Layer 8 of a small transformer language model trained on English Wikipedia (12 layers, counted from 0, width 64).
A neuron adds its activation times its output weights to the MLP's output. To switch it off is to set its activation to zero at one token and run the rest of the model.
A neuron's activation on a vector x is ReLU(weights . x + bias), where the dot is the dot product.

Input weights of the MLP neurons that the questions are about. A number n stands for (n - 128) times 0.01.
n9 (bias -0.020): 102, 151, 139, 156, 114, 89, 105, 93, 164, 133, 153, 127, 147, 137, 110, 104, 93, 142, 123, 152, 128, 108, 156, 131, 97, 143, 126, 100, 148, 162, 114, 108, 118, 131, 141, 119, 111, 148, 98, 131, 110, 127, 151, 134, 114, 113, 108, 127, 168, 157, 144, 125, 158, 174, 121, 141, 114, 127, 117, 128, 166, 140, 116, 131
n23 (bias -0.089): 73, 47, 203, 110, 117, 157, 78, 139, 102, 160, 130, 90, 175, 175, 122, 100, 81, 58, 141, 142, 189, 112, 169, 159, 174, 161, 114, 70, 152, 92, 93, 106, 153, 98, 114, 127, 157, 114, 135, 174, 137, 111, 163, 116, 136, 144, 121, 194, 153, 171, 158, 170, 112, 117, 119, 124, 136, 82, 82, 96, 157, 131, 70, 164
n37 (bias -0.075): 105, 129, 142, 125, 129, 99, 84, 154, 208, 125, 94, 141, 140, 129, 161, 120, 150, 152, 143, 149, 113, 154, 147, 140, 176, 152, 158, 138, 137, 182, 130, 159, 111, 139, 136, 187, 88, 41, 169, 120, 144, 121, 126, 111, 165, 120, 143, 139, 119, 133, 135, 100, 114, 126, 51, 145, 94, 110, 148, 135, 91, 137, 118, 146
n38 (bias -0.168): 123, 153, 105, 184, 130, 179, 176, 167, 169, 106, 135, 74, 158, 106, 178, 150, 242, 180, 145, 118, 135, 132, 210, 164, 131, 175, 27, 141, 177, 107, 128, 110, 140, 74, 193, 162, 254, 164, 156, 129, 110, 142, 155, 33, 159, 39, 145, 153, 130, 125, 133, 130, 55, 105, 75, 104, 172, 155, 163, 113, 144, 124, 147, 132
n63 (bias -0.070): 123, 84, 120, 121, 79, 163, 98, 108, 127, 213, 82, 179, 165, 179, 140, 60, 116, 113, 83, 97, 125, 121, 130, 97, 144, 107, 120, 84, 114, 133, 147, 95, 93, 99, 181, 154, 138, 115, 144, 119, 124, 176, 55, 124, 104, 152, 185, 91, 121, 98, 137, 117, 124, 119, 136, 142, 155, 214, 88, 133, 147, 113, 131, 193
n80 (bias -0.097): 136, 59, 170, 115, 85, 167, 81, 131, 130, 108, 132, 56, 144, 164, 168, 116, 127, 147, 130, 150, 117, 127, 111, 160, 128, 131, 122, 103, 162, 140, 122, 97, 112, 122, 144, 122, 161, 121, 132, 155, 125, 170, 95, 151, 104, 135, 136, 90, 86, 58, 130, 197, 199, 103, 105, 139, 99, 144, 105, 147, 100, 158, 102, 76
n81 (bias -0.055): 171, 132, 174, 90, 101, 156, 104, 72, 129, 132, 126, 110, 144, 186, 172, 134, 146, 161, 108, 134, 56, 149, 136, 160, 136, 124, 159, 185, 118, 81, 115, 98, 83, 115, 138, 122, 112, 177, 142, 136, 97, 163, 139, 121, 126, 156, 173, 123, 236, 127, 75, 103, 102, 194, 99, 138, 154, 189, 141, 130, 223, 112, 138, 108
n89 (bias -0.116): 80, 161, 79, 91, 131, 136, 149, 127, 190, 114, 154, 81, 181, 133, 100, 133, 125, 114, 105, 117, 147, 153, 96, 107, 154, 103, 154, 121, 43, 133, 131, 124, 91, 144, 108, 161, 116, 165, 112, 118, 86, 175, 51, 46, 79, 155, 181, 95, 139, 110, 139, 149, 91, 136, 137, 109, 151, 118, 145, 159, 169, 122, 148, 131
n96 (bias -0.067): 46, 119, 98, 110, 86, 148, 106, 145, 153, 125, 128, 106, 95, 127, 137, 131, 111, 123, 122, 138, 157, 217, 112, 157, 142, 176, 68, 113, 130, 93, 154, 153, 67, 139, 14, 118, 185, 148, 165, 136, 123, 118, 151, 158, 111, 129, 145, 131, 112, 122, 165, 98, 106, 89, 114, 94, 139, 97, 155, 154, 104, 179, 143, 101
n103 (bias -0.154): 122, 114, 48, 107, 164, 131, 110, 111, 129, 117, 176, 155, 109, 69, 149, 201, 146, 131, 134, 116, 151, 159, 142, 123, 118, 135, 31, 127, 162, 181, 237, 120, 162, 159, 129, 149, 148, 97, 147, 92, 152, 105, 185, 59, 89, 142, 155, 118, 150, 117, 135, 202, 80, 127, 110, 100, 154, 104, 175, 97, 172, 82, 115, 117
n123 (bias -0.061): 112, 145, 152, 53, 139, 119, 80, 99, 155, 183, 74, 141, 102, 118, 112, 155, 134, 188, 137, 123, 132, 82, 171, 140, 104, 69, 114, 126, 119, 107, 136, 144, 156, 91, 132, 123, 157, 148, 103, 126, 145, 146, 103, 58, 132, 154, 109, 146, 158, 133, 133, 136, 71, 155, 92, 104, 154, 106, 119, 141, 99, 118, 125, 91
n162 (bias -0.065): 122, 155, 163, 123, 76, 126, 140, 146, 155, 159, 120, 178, 137, 116, 155, 143, 124, 147, 140, 94, 184, 114, 123, 116, 108, 133, 177, 160, 128, 134, 171, 127, 140, 140, 127, 119, 116, 83, 121, 120, 94, 104, 147, 127, 97, 92, 88, 155, 137, 167, 96, 164, 111, 104, 111, 113, 108, 116, 150, 90, 132, 102, 158, 113
n171 (bias -0.000): 143, 143, 192, 105, 138, 148, 128, 122, 142, 177, 171, 106, 116, 120, 169, 110, 103, 99, 107, 123, 141, 190, 99, 118, 130, 163, 113, 82, 138, 167, 120, 98, 114, 123, 154, 227, 114, 97, 137, 128, 82, 120, 127, 121, 116, 127, 81, 144, 111, 137, 170, 140, 142, 151, 138, 94, 127, 125, 130, 112, 105, 110, 102, 107

Output weights of the MLP neurons that the questions are about. A number n stands for (n - 128) times 0.005.
n9: 108, 84, 122, 125, 151, 139, 113, 134, 119, 128, 140, 143, 136, 128, 171, 143, 157, 110, 132, 98, 101, 119, 111, 147, 148, 125, 127, 140, 131, 99, 161, 134, 121, 142, 95, 164, 150, 93, 127, 108, 122, 138, 97, 150, 131, 128, 139, 135, 128, 131, 131, 121, 143, 130, 159, 87, 120, 142, 160, 92, 113, 142, 94, 115
n23: 27, 169, 59, 95, 145, 201, 216, 105, 132, 56, 139, 104, 100, 111, 185, 103, 175, 154, 92, 182, 94, 153, 165, 63, 105, 139, 106, 152, 21, 192, 127, 159, 80, 200, 76, 163, 40, 90, 88, 121, 112, 155, 137, 223, 132, 131, 217, 95, 20, 120, 133, 160, 187, 157, 135, 163, 42, 106, 159, 129, 82, 100, 134, 156
n37: 131, 119, 200, 159, 146, 111, 99, 124, 132, 88, 90, 119, 182, 103, 160, 87, 97, 101, 140, 133, 120, 135, 133, 103, 96, 125, 104, 167, 197, 98, 164, 71, 145, 186, 130, 133, 174, 134, 125, 152, 151, 101, 156, 120, 191, 122, 134, 145, 136, 165, 117, 97, 140, 130, 153, 125, 98, 175, 118, 144, 125, 134, 119, 143
n38: 119, 121, 136, 175, 74, 118, 193, 162, 231, 34, 145, 146, 203, 153, 177, 115, 120, 203, 63, 116, 67, 64, 160, 125, 153, 47, 75, 169, 101, 114, 59, 78, 160, 89, 126, 95, 109, 144, 121, 151, 101, 172, 152, 106, 188, 156, 53, 207, 41, 181, 153, 172, 155, 105, 153, 134, 104, 137, 160, 114, 192, 118, 178, 129
n63: 152, 200, 74, 167, 104, 23, 108, 52, 136, 169, 89, 188, 158, 122, 158, 13, 139, 97, 84, 94, 84, 165, 132, 78, 126, 142, 37, 115, 97, 103, 157, 176, 117, 212, 122, 209, 98, 164, 104, 127, 155, 50, 110, 191, 136, 126, 109, 70, 64, 69, 179, 127, 110, 154, 121, 225, 13, 153, 226, 144, 160, 105, 145, 144
n80: 117, 115, 151, 112, 23, 145, 89, 129, 122, 142, 133, 179, 84, 87, 131, 137, 169, 78, 111, 198, 176, 153, 105, 112, 104, 25, 106, 70, 147, 143, 149, 71, 97, 122, 146, 97, 128, 126, 184, 176, 94, 131, 112, 183, 178, 96, 110, 95, 115, 164, 91, 145, 147, 150, 138, 111, 102, 75, 148, 141, 197, 203, 173, 162
n81: 205, 86, 134, 153, 169, 101, 181, 114, 165, 69, 156, 83, 202, 138, 146, 119, 94, 53, 152, 117, 124, 59, 122, 114, 123, 198, 138, 134, 75, 79, 96, 160, 104, 137, 41, 175, 150, 127, 156, 221, 81, 112, 146, 181, 94, 135, 171, 131, 181, 165, 100, 114, 106, 156, 92, 123, 99, 145, 119, 125, 197, 99, 149, 103
n89: 89, 179, 141, 110, 165, 139, 249, 114, 106, 115, 146, 111, 174, 167, 115, 114, 155, 102, 94, 82, 152, 128, 126, 180, 96, 93, 184, 119, 94, 78, 140, 142, 86, 159, 90, 120, 87, 184, 158, 126, 168, 136, 53, 116, 175, 178, 142, 101, 100, 159, 175, 92, 158, 133, 195, 98, 113, 149, 100, 158, 135, 158, 109, 121
n96: 154, 152, 112, 68, 196, 173, 149, 125, 159, 154, 122, 144, 97, 136, 83, 62, 65, 167, 131, 161, 53, 160, 157, 140, 147, 120, 184, 120, 168, 137, 103, 89, 157, 144, 198, 241, 140, 66, 153, 103, 115, 105, 133, 79, 170, 65, 108, 134, 44, 84, 145, 133, 146, 77, 169, 178, 118, 130, 105, 116, 90, 77, 105, 99
n103: 150, 131, 152, 94, 190, 157, 190, 116, 102, 114, 212, 202, 81, 145, 133, 118, 83, 80, 106, 120, 136, 219, 86, 78, 179, 132, 83, 113, 210, 161, 108, 85, 158, 141, 161, 190, 196, 149, 79, 71, 162, 131, 193, 62, 84, 127, 237, 16, 182, 109, 111, 103, 66, 138, 140, 8, 225, 168, 187, 109, 158, 138, 147, 124
n123: 109, 126, 130, 144, 112, 121, 132, 37, 183, 180, 108, 97, 106, 66, 150, 86, 121, 107, 143, 131, 171, 105, 131, 113, 185, 60, 135, 114, 160, 200, 133, 74, 139, 111, 147, 128, 201, 145, 108, 130, 119, 105, 135, 129, 113, 100, 131, 201, 165, 102, 98, 147, 101, 160, 85, 145, 182, 97, 113, 175, 72, 231, 166, 64
n162: 87, 124, 101, 95, 125, 130, 119, 136, 110, 113, 131, 84, 102, 144, 147, 117, 132, 105, 125, 213, 84, 132, 147, 123, 134, 106, 105, 102, 124, 124, 103, 113, 111, 147, 155, 111, 178, 140, 114, 153, 165, 143, 107, 152, 141, 120, 155, 109, 125, 53, 179, 106, 147, 141, 122, 144, 128, 145, 137, 118, 173, 143, 104, 155
n171: 110, 127, 102, 170, 99, 65, 134, 99, 139, 107, 97, 123, 107, 131, 139, 168, 136, 177, 135, 160, 92, 162, 162, 120, 121, 118, 154, 119, 111, 112, 145, 193, 151, 214, 130, 86, 134, 116, 150, 130, 145, 136, 128, 114, 162, 102, 161, 104, 169, 114, 148, 135, 111, 81, 145, 150, 105, 116, 117, 125, 82, 82, 160, 148

Each question names a token from some text and the token that comes next. It shows the vector x that enters the MLP there. A number n stands for (n - 128) times 0.036.

Then comes g, the gradient of the next token's log-probability with respect to the MLP's output, scaled to length 1. A neuron's effect is roughly proportional to its activation times (output weights . g). A number n stands for (n - 128) times 0.0039.

" Korean", then " mart"
x: 134, 140, 105, 148, 190, 114, 195, 89, 142, 140, 124, 187, 145, 50, 93, 96, 107, 112, 139, 166, 120, 108, 95, 95, 133, 131, 199, 112, 121, 111, 124, 124, 131, 192, 156, 133, 32, 153, 129, 168, 119, 141, 133, 120, 139, 131, 106, 150, 131, 80, 143, 118, 113, 79, 96, 153, 131, 132, 130, 145, 133, 138, 135, 102
g: 79, 129, 67, 106, 119, 104, 161, 117, 107, 145, 134, 79, 131, 162, 156, 135, 92, 65, 129, 129, 147, 102, 70, 159, 108, 78, 99, 119, 158, 133, 111, 122, 113, 150, 108, 189, 157, 161, 156, 87, 110, 159, 177, 120, 166, 141, 130, 171, 143, 141, 179, 98, 157, 144, 106, 192, 123, 77, 120, 106, 114, 139, 207, 100
Which two neurons, each switched off alone, lower its probability most, in order? n89, n162

" instead", then "."
x: 158, 147, 136, 129, 155, 94, 175, 97, 122, 156, 136, 166, 137, 85, 125, 110, 80, 142, 172, 162, 128, 124, 125, 133, 133, 146, 136, 108, 113, 115, 142, 134, 102, 228, 150, 146, 121, 161, 141, 120, 83, 74, 169, 146, 131, 97, 99, 126, 141, 148, 133, 125, 122, 101, 68, 147, 127, 82, 122, 96, 125, 84, 135, 138
g: 188, 139, 99, 163, 143, 39, 124, 129, 179, 91, 173, 60, 97, 109, 117, 100, 153, 134, 131, 126, 131, 87, 153, 112, 153, 180, 184, 135, 134, 159, 81, 166, 111, 146, 116, 85, 73, 138, 78, 159, 119, 143, 140, 165, 150, 128, 139, 176, 157, 122, 158, 92, 121, 115, 133, 144, 137, 80, 97, 89, 143, 156, 110, 100
Which neuron, switched off, raises the next token's probability most? n103

" present", then ","
x: 186, 147, 101, 149, 166, 99, 130, 72, 113, 151, 105, 148, 134, 71, 160, 93, 84, 157, 160, 149, 113, 80, 123, 142, 135, 142, 167, 111, 129, 154, 94, 130, 126, 207, 184, 149, 82, 148, 155, 138, 111, 113, 156, 132, 123, 116, 82, 194, 130, 165, 146, 98, 112, 110, 75, 145, 105, 99, 110, 145, 117, 89, 142, 123
g: 91, 143, 154, 133, 134, 105, 124, 154, 74, 132, 113, 106, 169, 105, 225, 112, 105, 103, 149, 138, 114, 145, 153, 153, 98, 52, 117, 137, 159, 116, 208, 111, 141, 125, 106, 90, 84, 168, 152, 153, 68, 143, 124, 136, 112, 115, 143, 112, 79, 144, 107, 137, 165, 164, 157, 70, 172, 165, 97, 136, 116, 145, 149, 87
Which two neurons, each switched off alone, lower its probability most, in order? n37, n9

"aged", then " 16"
x: 167, 151, 112, 118, 136, 142, 143, 111, 91, 150, 116, 147, 177, 62, 113, 118, 49, 127, 136, 129, 111, 81, 153, 115, 128, 114, 181, 116, 109, 118, 63, 116, 112, 219, 202, 103, 161, 146, 129, 159, 108, 144, 141, 155, 115, 129, 65, 137, 94, 122, 161, 82, 182, 119, 99, 134, 122, 140, 127, 152, 107, 103, 143, 160
g: 186, 131, 162, 146, 135, 128, 143, 118, 95, 104, 144, 97, 117, 95, 107, 77, 135, 128, 120, 191, 84, 129, 116, 132, 160, 131, 97, 145, 118, 107, 126, 145, 134, 138, 138, 106, 123, 120, 110, 111, 164, 145, 124, 179, 78, 85, 201, 175, 132, 142, 138, 142, 170, 107, 147, 142, 67, 139, 98, 125, 142, 48, 213, 59
Which neuron, switched off, lowers the next token's probability most? n63

"As", then " of"
x: 148, 147, 86, 142, 129, 171, 134, 115, 109, 182, 102, 156, 127, 82, 131, 81, 95, 142, 181, 163, 163, 95, 87, 140, 142, 89, 106, 129, 87, 97, 145, 81, 132, 187, 148, 136, 106, 173, 127, 134, 110, 170, 146, 146, 122, 93, 104, 125, 121, 145, 140, 86, 165, 142, 78, 193, 80, 135, 135, 171, 128, 95, 101, 161
g: 160, 133, 119, 116, 72, 107, 83, 160, 70, 141, 112, 169, 141, 100, 139, 94, 122, 158, 136, 116, 104, 150, 100, 166, 128, 110, 156, 129, 171, 135, 196, 127, 140, 132, 215, 187, 185, 103, 162, 110, 103, 86, 116, 76, 147, 105, 61, 123, 112, 158, 100, 137, 84, 93, 153, 145, 163, 145, 146, 86, 141, 102, 115, 140
Which neuron, switched off, lowers the next token's probability most? n63

".", then "5"
x: 172, 135, 100, 116, 151, 116, 250, 111, 82, 127, 168, 136, 124, 124, 112, 102, 117, 163, 139, 130, 135, 111, 148, 137, 142, 102, 139, 96, 151, 136, 86, 110, 130, 125, 156, 154, 103, 153, 116, 139, 96, 102, 191, 161, 140, 116, 126, 93, 98, 103, 145, 57, 123, 77, 121, 167, 99, 123, 116, 116, 115, 138, 180, 163
g: 187, 166, 160, 123, 164, 159, 154, 94, 135, 75, 159, 100, 155, 62, 135, 126, 180, 161, 148, 121, 147, 119, 112, 141, 147, 140, 63, 142, 104, 122, 116, 116, 120, 123, 129, 81, 82, 126, 138, 134, 152, 107, 72, 132, 81, 123, 75, 154, 140, 167, 189, 60, 137, 139, 109, 113, 102, 118, 143, 169, 171, 142, 167, 68
Which neuron, switched off, lowers the next token's probability most? n38

"keep", then "ers"
x: 154, 118, 118, 176, 173, 118, 145, 73, 76, 169, 139, 169, 141, 63, 116, 118, 103, 176, 164, 176, 177, 104, 103, 118, 140, 118, 107, 134, 129, 107, 86, 103, 144, 179, 193, 89, 100, 142, 110, 108, 109, 136, 181, 118, 145, 135, 56, 150, 109, 130, 155, 58, 81, 93, 97, 145, 160, 114, 140, 166, 131, 121, 143, 113
g: 179, 38, 110, 75, 144, 141, 119, 84, 120, 200, 112, 64, 141, 172, 166, 143, 160, 90, 131, 142, 116, 153, 116, 95, 135, 186, 121, 127, 98, 122, 112, 86, 151, 147, 141, 143, 130, 90, 145, 121, 162, 171, 93, 162, 105, 160, 95, 143, 127, 141, 138, 114, 69, 144, 62, 121, 140, 154, 87, 161, 134, 162, 137, 142
Which neuron, switched off, lowers the next token's probability most? n123

" 1", then " August"
x: 164, 106, 100, 147, 160, 128, 143, 115, 73, 131, 103, 151, 144, 109, 146, 42, 72, 137, 148, 187, 134, 142, 124, 116, 160, 97, 191, 90, 132, 115, 89, 84, 116, 169, 155, 93, 129, 147, 139, 188, 139, 124, 161, 168, 135, 109, 111, 117, 88, 161, 179, 86, 134, 98, 94, 170, 122, 149, 111, 133, 133, 107, 154, 103
g: 73, 149, 153, 142, 113, 129, 181, 137, 118, 90, 142, 183, 108, 152, 83, 143, 103, 93, 120, 128, 181, 126, 164, 108, 146, 165, 104, 139, 106, 122, 146, 103, 159, 145, 66, 106, 160, 153, 170, 86, 81, 147, 155, 201, 162, 181, 111, 74, 127, 143, 102, 112, 158, 131, 123, 120, 89, 86, 66, 129, 73, 131, 164, 131
Which two neurons, each switched off alone, lower its probability most, in order? n23, n80

"14", then "%"
x: 157, 168, 48, 133, 156, 133, 149, 95, 126, 184, 136, 118, 110, 89, 85, 102, 107, 152, 128, 168, 176, 73, 113, 98, 129, 130, 140, 98, 139, 191, 84, 121, 145, 150, 149, 140, 63, 143, 158, 138, 115, 127, 199, 144, 155, 121, 106, 117, 77, 154, 182, 134, 92, 92, 120, 197, 124, 92, 118, 117, 146, 118, 137, 112
g: 186, 127, 118, 77, 145, 129, 144, 108, 90, 132, 175, 140, 118, 79, 191, 110, 166, 114, 149, 103, 137, 175, 118, 67, 148, 94, 151, 96, 131, 101, 134, 59, 82, 114, 153, 67, 113, 164, 116, 113, 154, 100, 159, 124, 147, 146, 154, 51, 135, 130, 154, 75, 149, 108, 136, 169, 155, 172, 153, 166, 151, 128, 144, 96
Which neuron, switched off, lowers the next token's probability most? n103

" to", then " Shanghai"
x: 144, 128, 107, 134, 123, 128, 193, 110, 122, 143, 114, 145, 165, 113, 114, 103, 103, 150, 158, 183, 135, 110, 125, 156, 148, 161, 147, 78, 150, 91, 97, 84, 138, 219, 138, 90, 116, 144, 159, 139, 102, 165, 163, 157, 90, 133, 125, 129, 147, 107, 99, 149, 101, 94, 104, 107, 61, 118, 131, 129, 119, 95, 127, 124
g: 153, 101, 157, 142, 107, 119, 96, 177, 155, 127, 98, 99, 193, 112, 129, 95, 137, 163, 165, 110, 113, 162, 144, 160, 168, 108, 135, 191, 134, 72, 183, 134, 120, 92, 156, 40, 120, 112, 76, 167, 120, 124, 44, 107, 124, 128, 154, 129, 110, 133, 108, 139, 129, 87, 152, 117, 157, 132, 128, 163, 168, 143, 86, 85
Which neuron, switched off, raises the next token's probability most? n23

" someone", then " living"
x: 172, 124, 118, 121, 138, 138, 173, 41, 123, 146, 142, 156, 145, 95, 104, 103, 123, 157, 130, 185, 154, 116, 57, 115, 140, 115, 149, 118, 139, 116, 91, 118, 121, 212, 177, 188, 76, 157, 149, 172, 85, 77, 162, 113, 137, 126, 113, 116, 118, 121, 134, 133, 125, 128, 97, 150, 129, 104, 112, 112, 131, 110, 132, 138
g: 130, 53, 142, 187, 141, 129, 93, 110, 101, 124, 63, 150, 170, 143, 132, 134, 175, 145, 139, 169, 201, 116, 145, 63, 145, 119, 149, 123, 99, 143, 95, 94, 109, 147, 144, 110, 145, 174, 129, 135, 113, 158, 124, 96, 146, 133, 157, 152, 83, 118, 127, 73, 71, 155, 147, 165, 115, 154, 104, 147, 70, 179, 81, 107
Which neuron, switched off, lowers the next token's probability most? n171

" 96", then " other"
x: 171, 129, 76, 118, 171, 92, 182, 110, 135, 96, 103, 124, 138, 75, 95, 83, 94, 148, 143, 189, 159, 121, 121, 102, 156, 140, 188, 103, 178, 109, 118, 89, 119, 157, 142, 110, 95, 149, 183, 169, 115, 125, 146, 160, 158, 117, 116, 141, 73, 150, 155, 122, 112, 88, 76, 145, 134, 122, 113, 124, 152, 128, 170, 96
g: 87, 155, 152, 82, 92, 243, 165, 127, 112, 175, 120, 141, 128, 124, 92, 129, 107, 152, 113, 142, 144, 124, 86, 97, 102, 156, 75, 94, 118, 108, 109, 63, 152, 169, 159, 147, 178, 159, 184, 138, 142, 115, 164, 89, 138, 133, 173, 136, 152, 168, 111, 136, 135, 103, 141, 131, 97, 112, 104, 112, 68, 118, 108, 106
Which neuron, switched off, raises the next token's probability most? n9

".", then " There"
x: 147, 107, 79, 162, 98, 125, 222, 76, 115, 143, 107, 133, 108, 99, 105, 144, 143, 166, 149, 168, 128, 79, 136, 135, 160, 116, 121, 109, 157, 127, 115, 79, 120, 160, 181, 178, 99, 161, 133, 150, 97, 159, 169, 113, 132, 89, 91, 145, 110, 151, 168, 118, 153, 92, 101, 128, 91, 130, 134, 104, 115, 86, 138, 148
g: 151, 125, 125, 149, 79, 136, 51, 57, 112, 130, 130, 108, 122, 101, 154, 113, 149, 136, 104, 95, 222, 72, 52, 112, 172, 129, 110, 135, 167, 136, 142, 131, 87, 161, 159, 163, 174, 162, 92, 102, 97, 153, 108, 82, 117, 129, 131, 167, 133, 132, 159, 144, 150, 121, 118, 180, 179, 121, 155, 132, 107, 123, 113, 137
Which neuron, switched off, raises the next token's probability most? n38

" in", then " Macau"
x: 148, 116, 100, 146, 114, 122, 169, 97, 104, 149, 119, 149, 159, 108, 125, 75, 116, 131, 180, 180, 130, 111, 150, 144, 165, 151, 130, 75, 145, 99, 103, 102, 136, 223, 143, 92, 117, 135, 148, 146, 87, 163, 150, 168, 97, 121, 146, 126, 144, 121, 115, 139, 125, 97, 90, 116, 83, 125, 124, 132, 86, 107, 166, 117
g: 116, 102, 146, 87, 112, 149, 139, 169, 189, 101, 93, 135, 139, 133, 144, 152, 149, 117, 98, 102, 82, 127, 139, 125, 163, 76, 120, 117, 132, 87, 195, 152, 193, 92, 130, 60, 102, 126, 136, 196, 173, 143, 104, 127, 107, 101, 136, 142, 112, 160, 90, 140, 59, 130, 140, 108, 133, 117, 171, 182, 148, 143, 60, 145
Which two neurons, each switched off alone, lower its probability most, in order? n80, n9

" two", then " or"
x: 171, 142, 128, 142, 140, 145, 158, 74, 108, 132, 119, 134, 94, 106, 90, 75, 103, 163, 106, 180, 180, 85, 78, 134, 115, 138, 170, 114, 171, 146, 125, 110, 143, 194, 184, 168, 63, 171, 122, 157, 112, 152, 164, 155, 161, 121, 101, 132, 120, 136, 122, 97, 87, 99, 89, 169, 116, 121, 111, 116, 133, 109, 142, 80
g: 138, 171, 170, 127, 126, 109, 113, 73, 128, 158, 155, 187, 67, 125, 124, 58, 179, 189, 97, 114, 99, 125, 57, 138, 95, 145, 98, 142, 165, 122, 104, 168, 119, 117, 180, 84, 161, 112, 135, 124, 118, 110, 137, 112, 106, 99, 146, 163, 96, 78, 112, 96, 151, 148, 185, 147, 124, 132, 156, 132, 146, 96, 188, 116
Which neuron, switched off, lowers the next token's probability most? n171

",", then "101"
x: 193, 109, 93, 141, 144, 148, 204, 92, 123, 149, 140, 146, 121, 127, 124, 57, 94, 136, 160, 131, 149, 113, 158, 117, 114, 115, 153, 82, 134, 127, 74, 109, 134, 142, 182, 117, 130, 167, 131, 168, 123, 159, 142, 142, 112, 128, 112, 102, 89, 136, 133, 48, 169, 95, 114, 179, 70, 131, 126, 140, 115, 85, 157, 164
g: 91, 136, 155, 99, 125, 126, 101, 98, 176, 133, 87, 114, 76, 149, 177, 148, 90, 156, 67, 153, 168, 122, 124, 65, 115, 121, 152, 120, 114, 78, 148, 157, 126, 133, 135, 133, 140, 92, 163, 115, 163, 93, 137, 133, 112, 150, 150, 99, 106, 181, 146, 186, 90, 216, 108, 68, 100, 138, 186, 115, 130, 130, 112, 165
Which two neurons, each switched off alone, lower its probability most, in order? n63, n9

" Ref", then "lection"
x: 214, 140, 127, 118, 151, 110, 152, 127, 77, 150, 127, 144, 92, 78, 117, 93, 99, 170, 168, 182, 112, 100, 128, 108, 162, 151, 159, 134, 178, 64, 112, 111, 129, 151, 138, 108, 129, 169, 90, 126, 101, 124, 142, 154, 133, 136, 66, 159, 91, 133, 111, 122, 135, 82, 60, 185, 163, 125, 129, 131, 135, 134, 143, 136
g: 115, 129, 223, 122, 163, 123, 159, 154, 111, 154, 133, 148, 72, 72, 136, 137, 84, 141, 105, 131, 154, 112, 123, 129, 160, 146, 92, 147, 43, 122, 154, 142, 131, 71, 122, 127, 131, 187, 174, 141, 160, 161, 134, 115, 105, 162, 106, 91, 167, 122, 137, 125, 129, 150, 89, 81, 124, 120, 117, 183, 83, 68, 150, 95
Which neuron, switched off, raises the next token's probability most? n162

".", then " The"
x: 136, 113, 93, 148, 107, 126, 235, 76, 113, 136, 114, 139, 98, 105, 113, 147, 140, 180, 145, 166, 125, 85, 143, 139, 156, 112, 124, 101, 147, 124, 99, 87, 121, 147, 190, 175, 90, 155, 116, 149, 102, 148, 167, 112, 140, 100, 101, 144, 108, 144, 173, 120, 148, 84, 97, 134, 89, 138, 132, 105, 120, 90, 142, 146
g: 148, 134, 128, 170, 102, 140, 106, 166, 160, 97, 127, 161, 122, 178, 128, 128, 153, 96, 84, 80, 87, 98, 174, 133, 124, 110, 103, 100, 89, 105, 94, 93, 141, 167, 122, 54, 137, 183, 158, 145, 55, 129, 181, 139, 87, 162, 154, 131, 108, 116, 163, 137, 187, 148, 133, 158, 157, 160, 112, 130, 106, 144, 116, 54
Which neuron, switched off, lowers the next token's probability most? n38

" were", then " canon"
x: 154, 104, 121, 140, 132, 151, 168, 87, 135, 152, 139, 179, 146, 94, 143, 112, 72, 153, 153, 157, 185, 96, 106, 96, 119, 109, 123, 109, 103, 103, 106, 123, 126, 206, 172, 147, 69, 150, 145, 180, 104, 125, 167, 154, 161, 104, 122, 115, 112, 108, 150, 97, 146, 106, 63, 149, 94, 134, 119, 140, 120, 90, 128, 137
g: 127, 168, 180, 94, 119, 88, 153, 166, 74, 169, 181, 74, 133, 141, 115, 129, 114, 75, 121, 141, 63, 134, 64, 114, 144, 77, 126, 104, 142, 133, 126, 94, 127, 134, 71, 132, 106, 179, 114, 137, 111, 212, 119, 168, 141, 151, 142, 163, 113, 121, 152, 118, 151, 152, 96, 166, 115, 101, 142, 120, 153, 157, 167, 74
Which two neurons, each switched off alone, lower its probability most, in order? n162, n63

" Cor", then "i"
x: 183, 118, 142, 111, 170, 104, 188, 97, 132, 144, 129, 144, 111, 90, 87, 80, 108, 141, 134, 161, 158, 105, 94, 128, 145, 91, 161, 136, 159, 88, 151, 96, 111, 152, 155, 58, 131, 144, 103, 173, 125, 142, 148, 154, 102, 148, 78, 134, 133, 99, 109, 100, 121, 123, 64, 215, 141, 115, 136, 195, 112, 169, 126, 118
g: 249, 167, 127, 121, 141, 101, 177, 141, 131, 93, 156, 101, 124, 112, 172, 129, 101, 138, 122, 75, 156, 103, 125, 194, 163, 87, 81, 152, 151, 105, 89, 129, 90, 114, 114, 111, 106, 185, 192, 128, 143, 91, 134, 116, 119, 134, 76, 135, 73, 113, 138, 95, 138, 88, 160, 106, 129, 125, 134, 143, 154, 137, 140, 118
Which neuron, switched off, raises the next token's probability most? n123

" and", then " 96"
x: 118, 131, 116, 131, 100, 121, 220, 117, 143, 149, 113, 158, 122, 111, 107, 134, 112, 122, 122, 189, 138, 139, 76, 112, 130, 158, 155, 152, 96, 90, 144, 60, 87, 179, 159, 105, 111, 146, 178, 146, 101, 113, 157, 175, 127, 92, 112, 137, 125, 102, 141, 113, 160, 88, 79, 152, 88, 116, 135, 144, 131, 146, 146, 111
g: 112, 87, 127, 94, 100, 192, 140, 113, 137, 112, 144, 130, 127, 153, 150, 157, 66, 118, 96, 100, 113, 81, 121, 194, 157, 132, 171, 114, 142, 173, 144, 108, 99, 134, 151, 216, 171, 70, 98, 128, 193, 152, 98, 136, 119, 128, 118, 50, 126, 142, 179, 130, 158, 119, 149, 96, 134, 123, 103, 111, 77, 109, 130, 138
Which neuron, switched off, lowers the next token's probability most? n96

",", then " and"
x: 166, 127, 104, 135, 129, 121, 182, 69, 150, 146, 89, 159, 93, 114, 117, 112, 120, 140, 136, 157, 133, 83, 96, 160, 134, 139, 121, 114, 158, 133, 140, 129, 147, 188, 191, 145, 77, 157, 168, 156, 91, 154, 151, 113, 132, 105, 112, 144, 80, 139, 166, 112, 164, 110, 102, 139, 58, 96, 111, 142, 113, 66, 143, 148
g: 113, 189, 100, 152, 100, 103, 112, 59, 136, 151, 75, 135, 136, 186, 149, 98, 157, 104, 129, 133, 121, 68, 91, 168, 151, 139, 188, 136, 154, 139, 122, 152, 111, 141, 155, 90, 66, 135, 128, 151, 94, 124, 101, 57, 140, 111, 145, 143, 92, 120, 127, 97, 177, 157, 191, 149, 140, 152, 132, 126, 132, 141, 166, 59
Which neuron, switched off, raises the next token's probability most? n37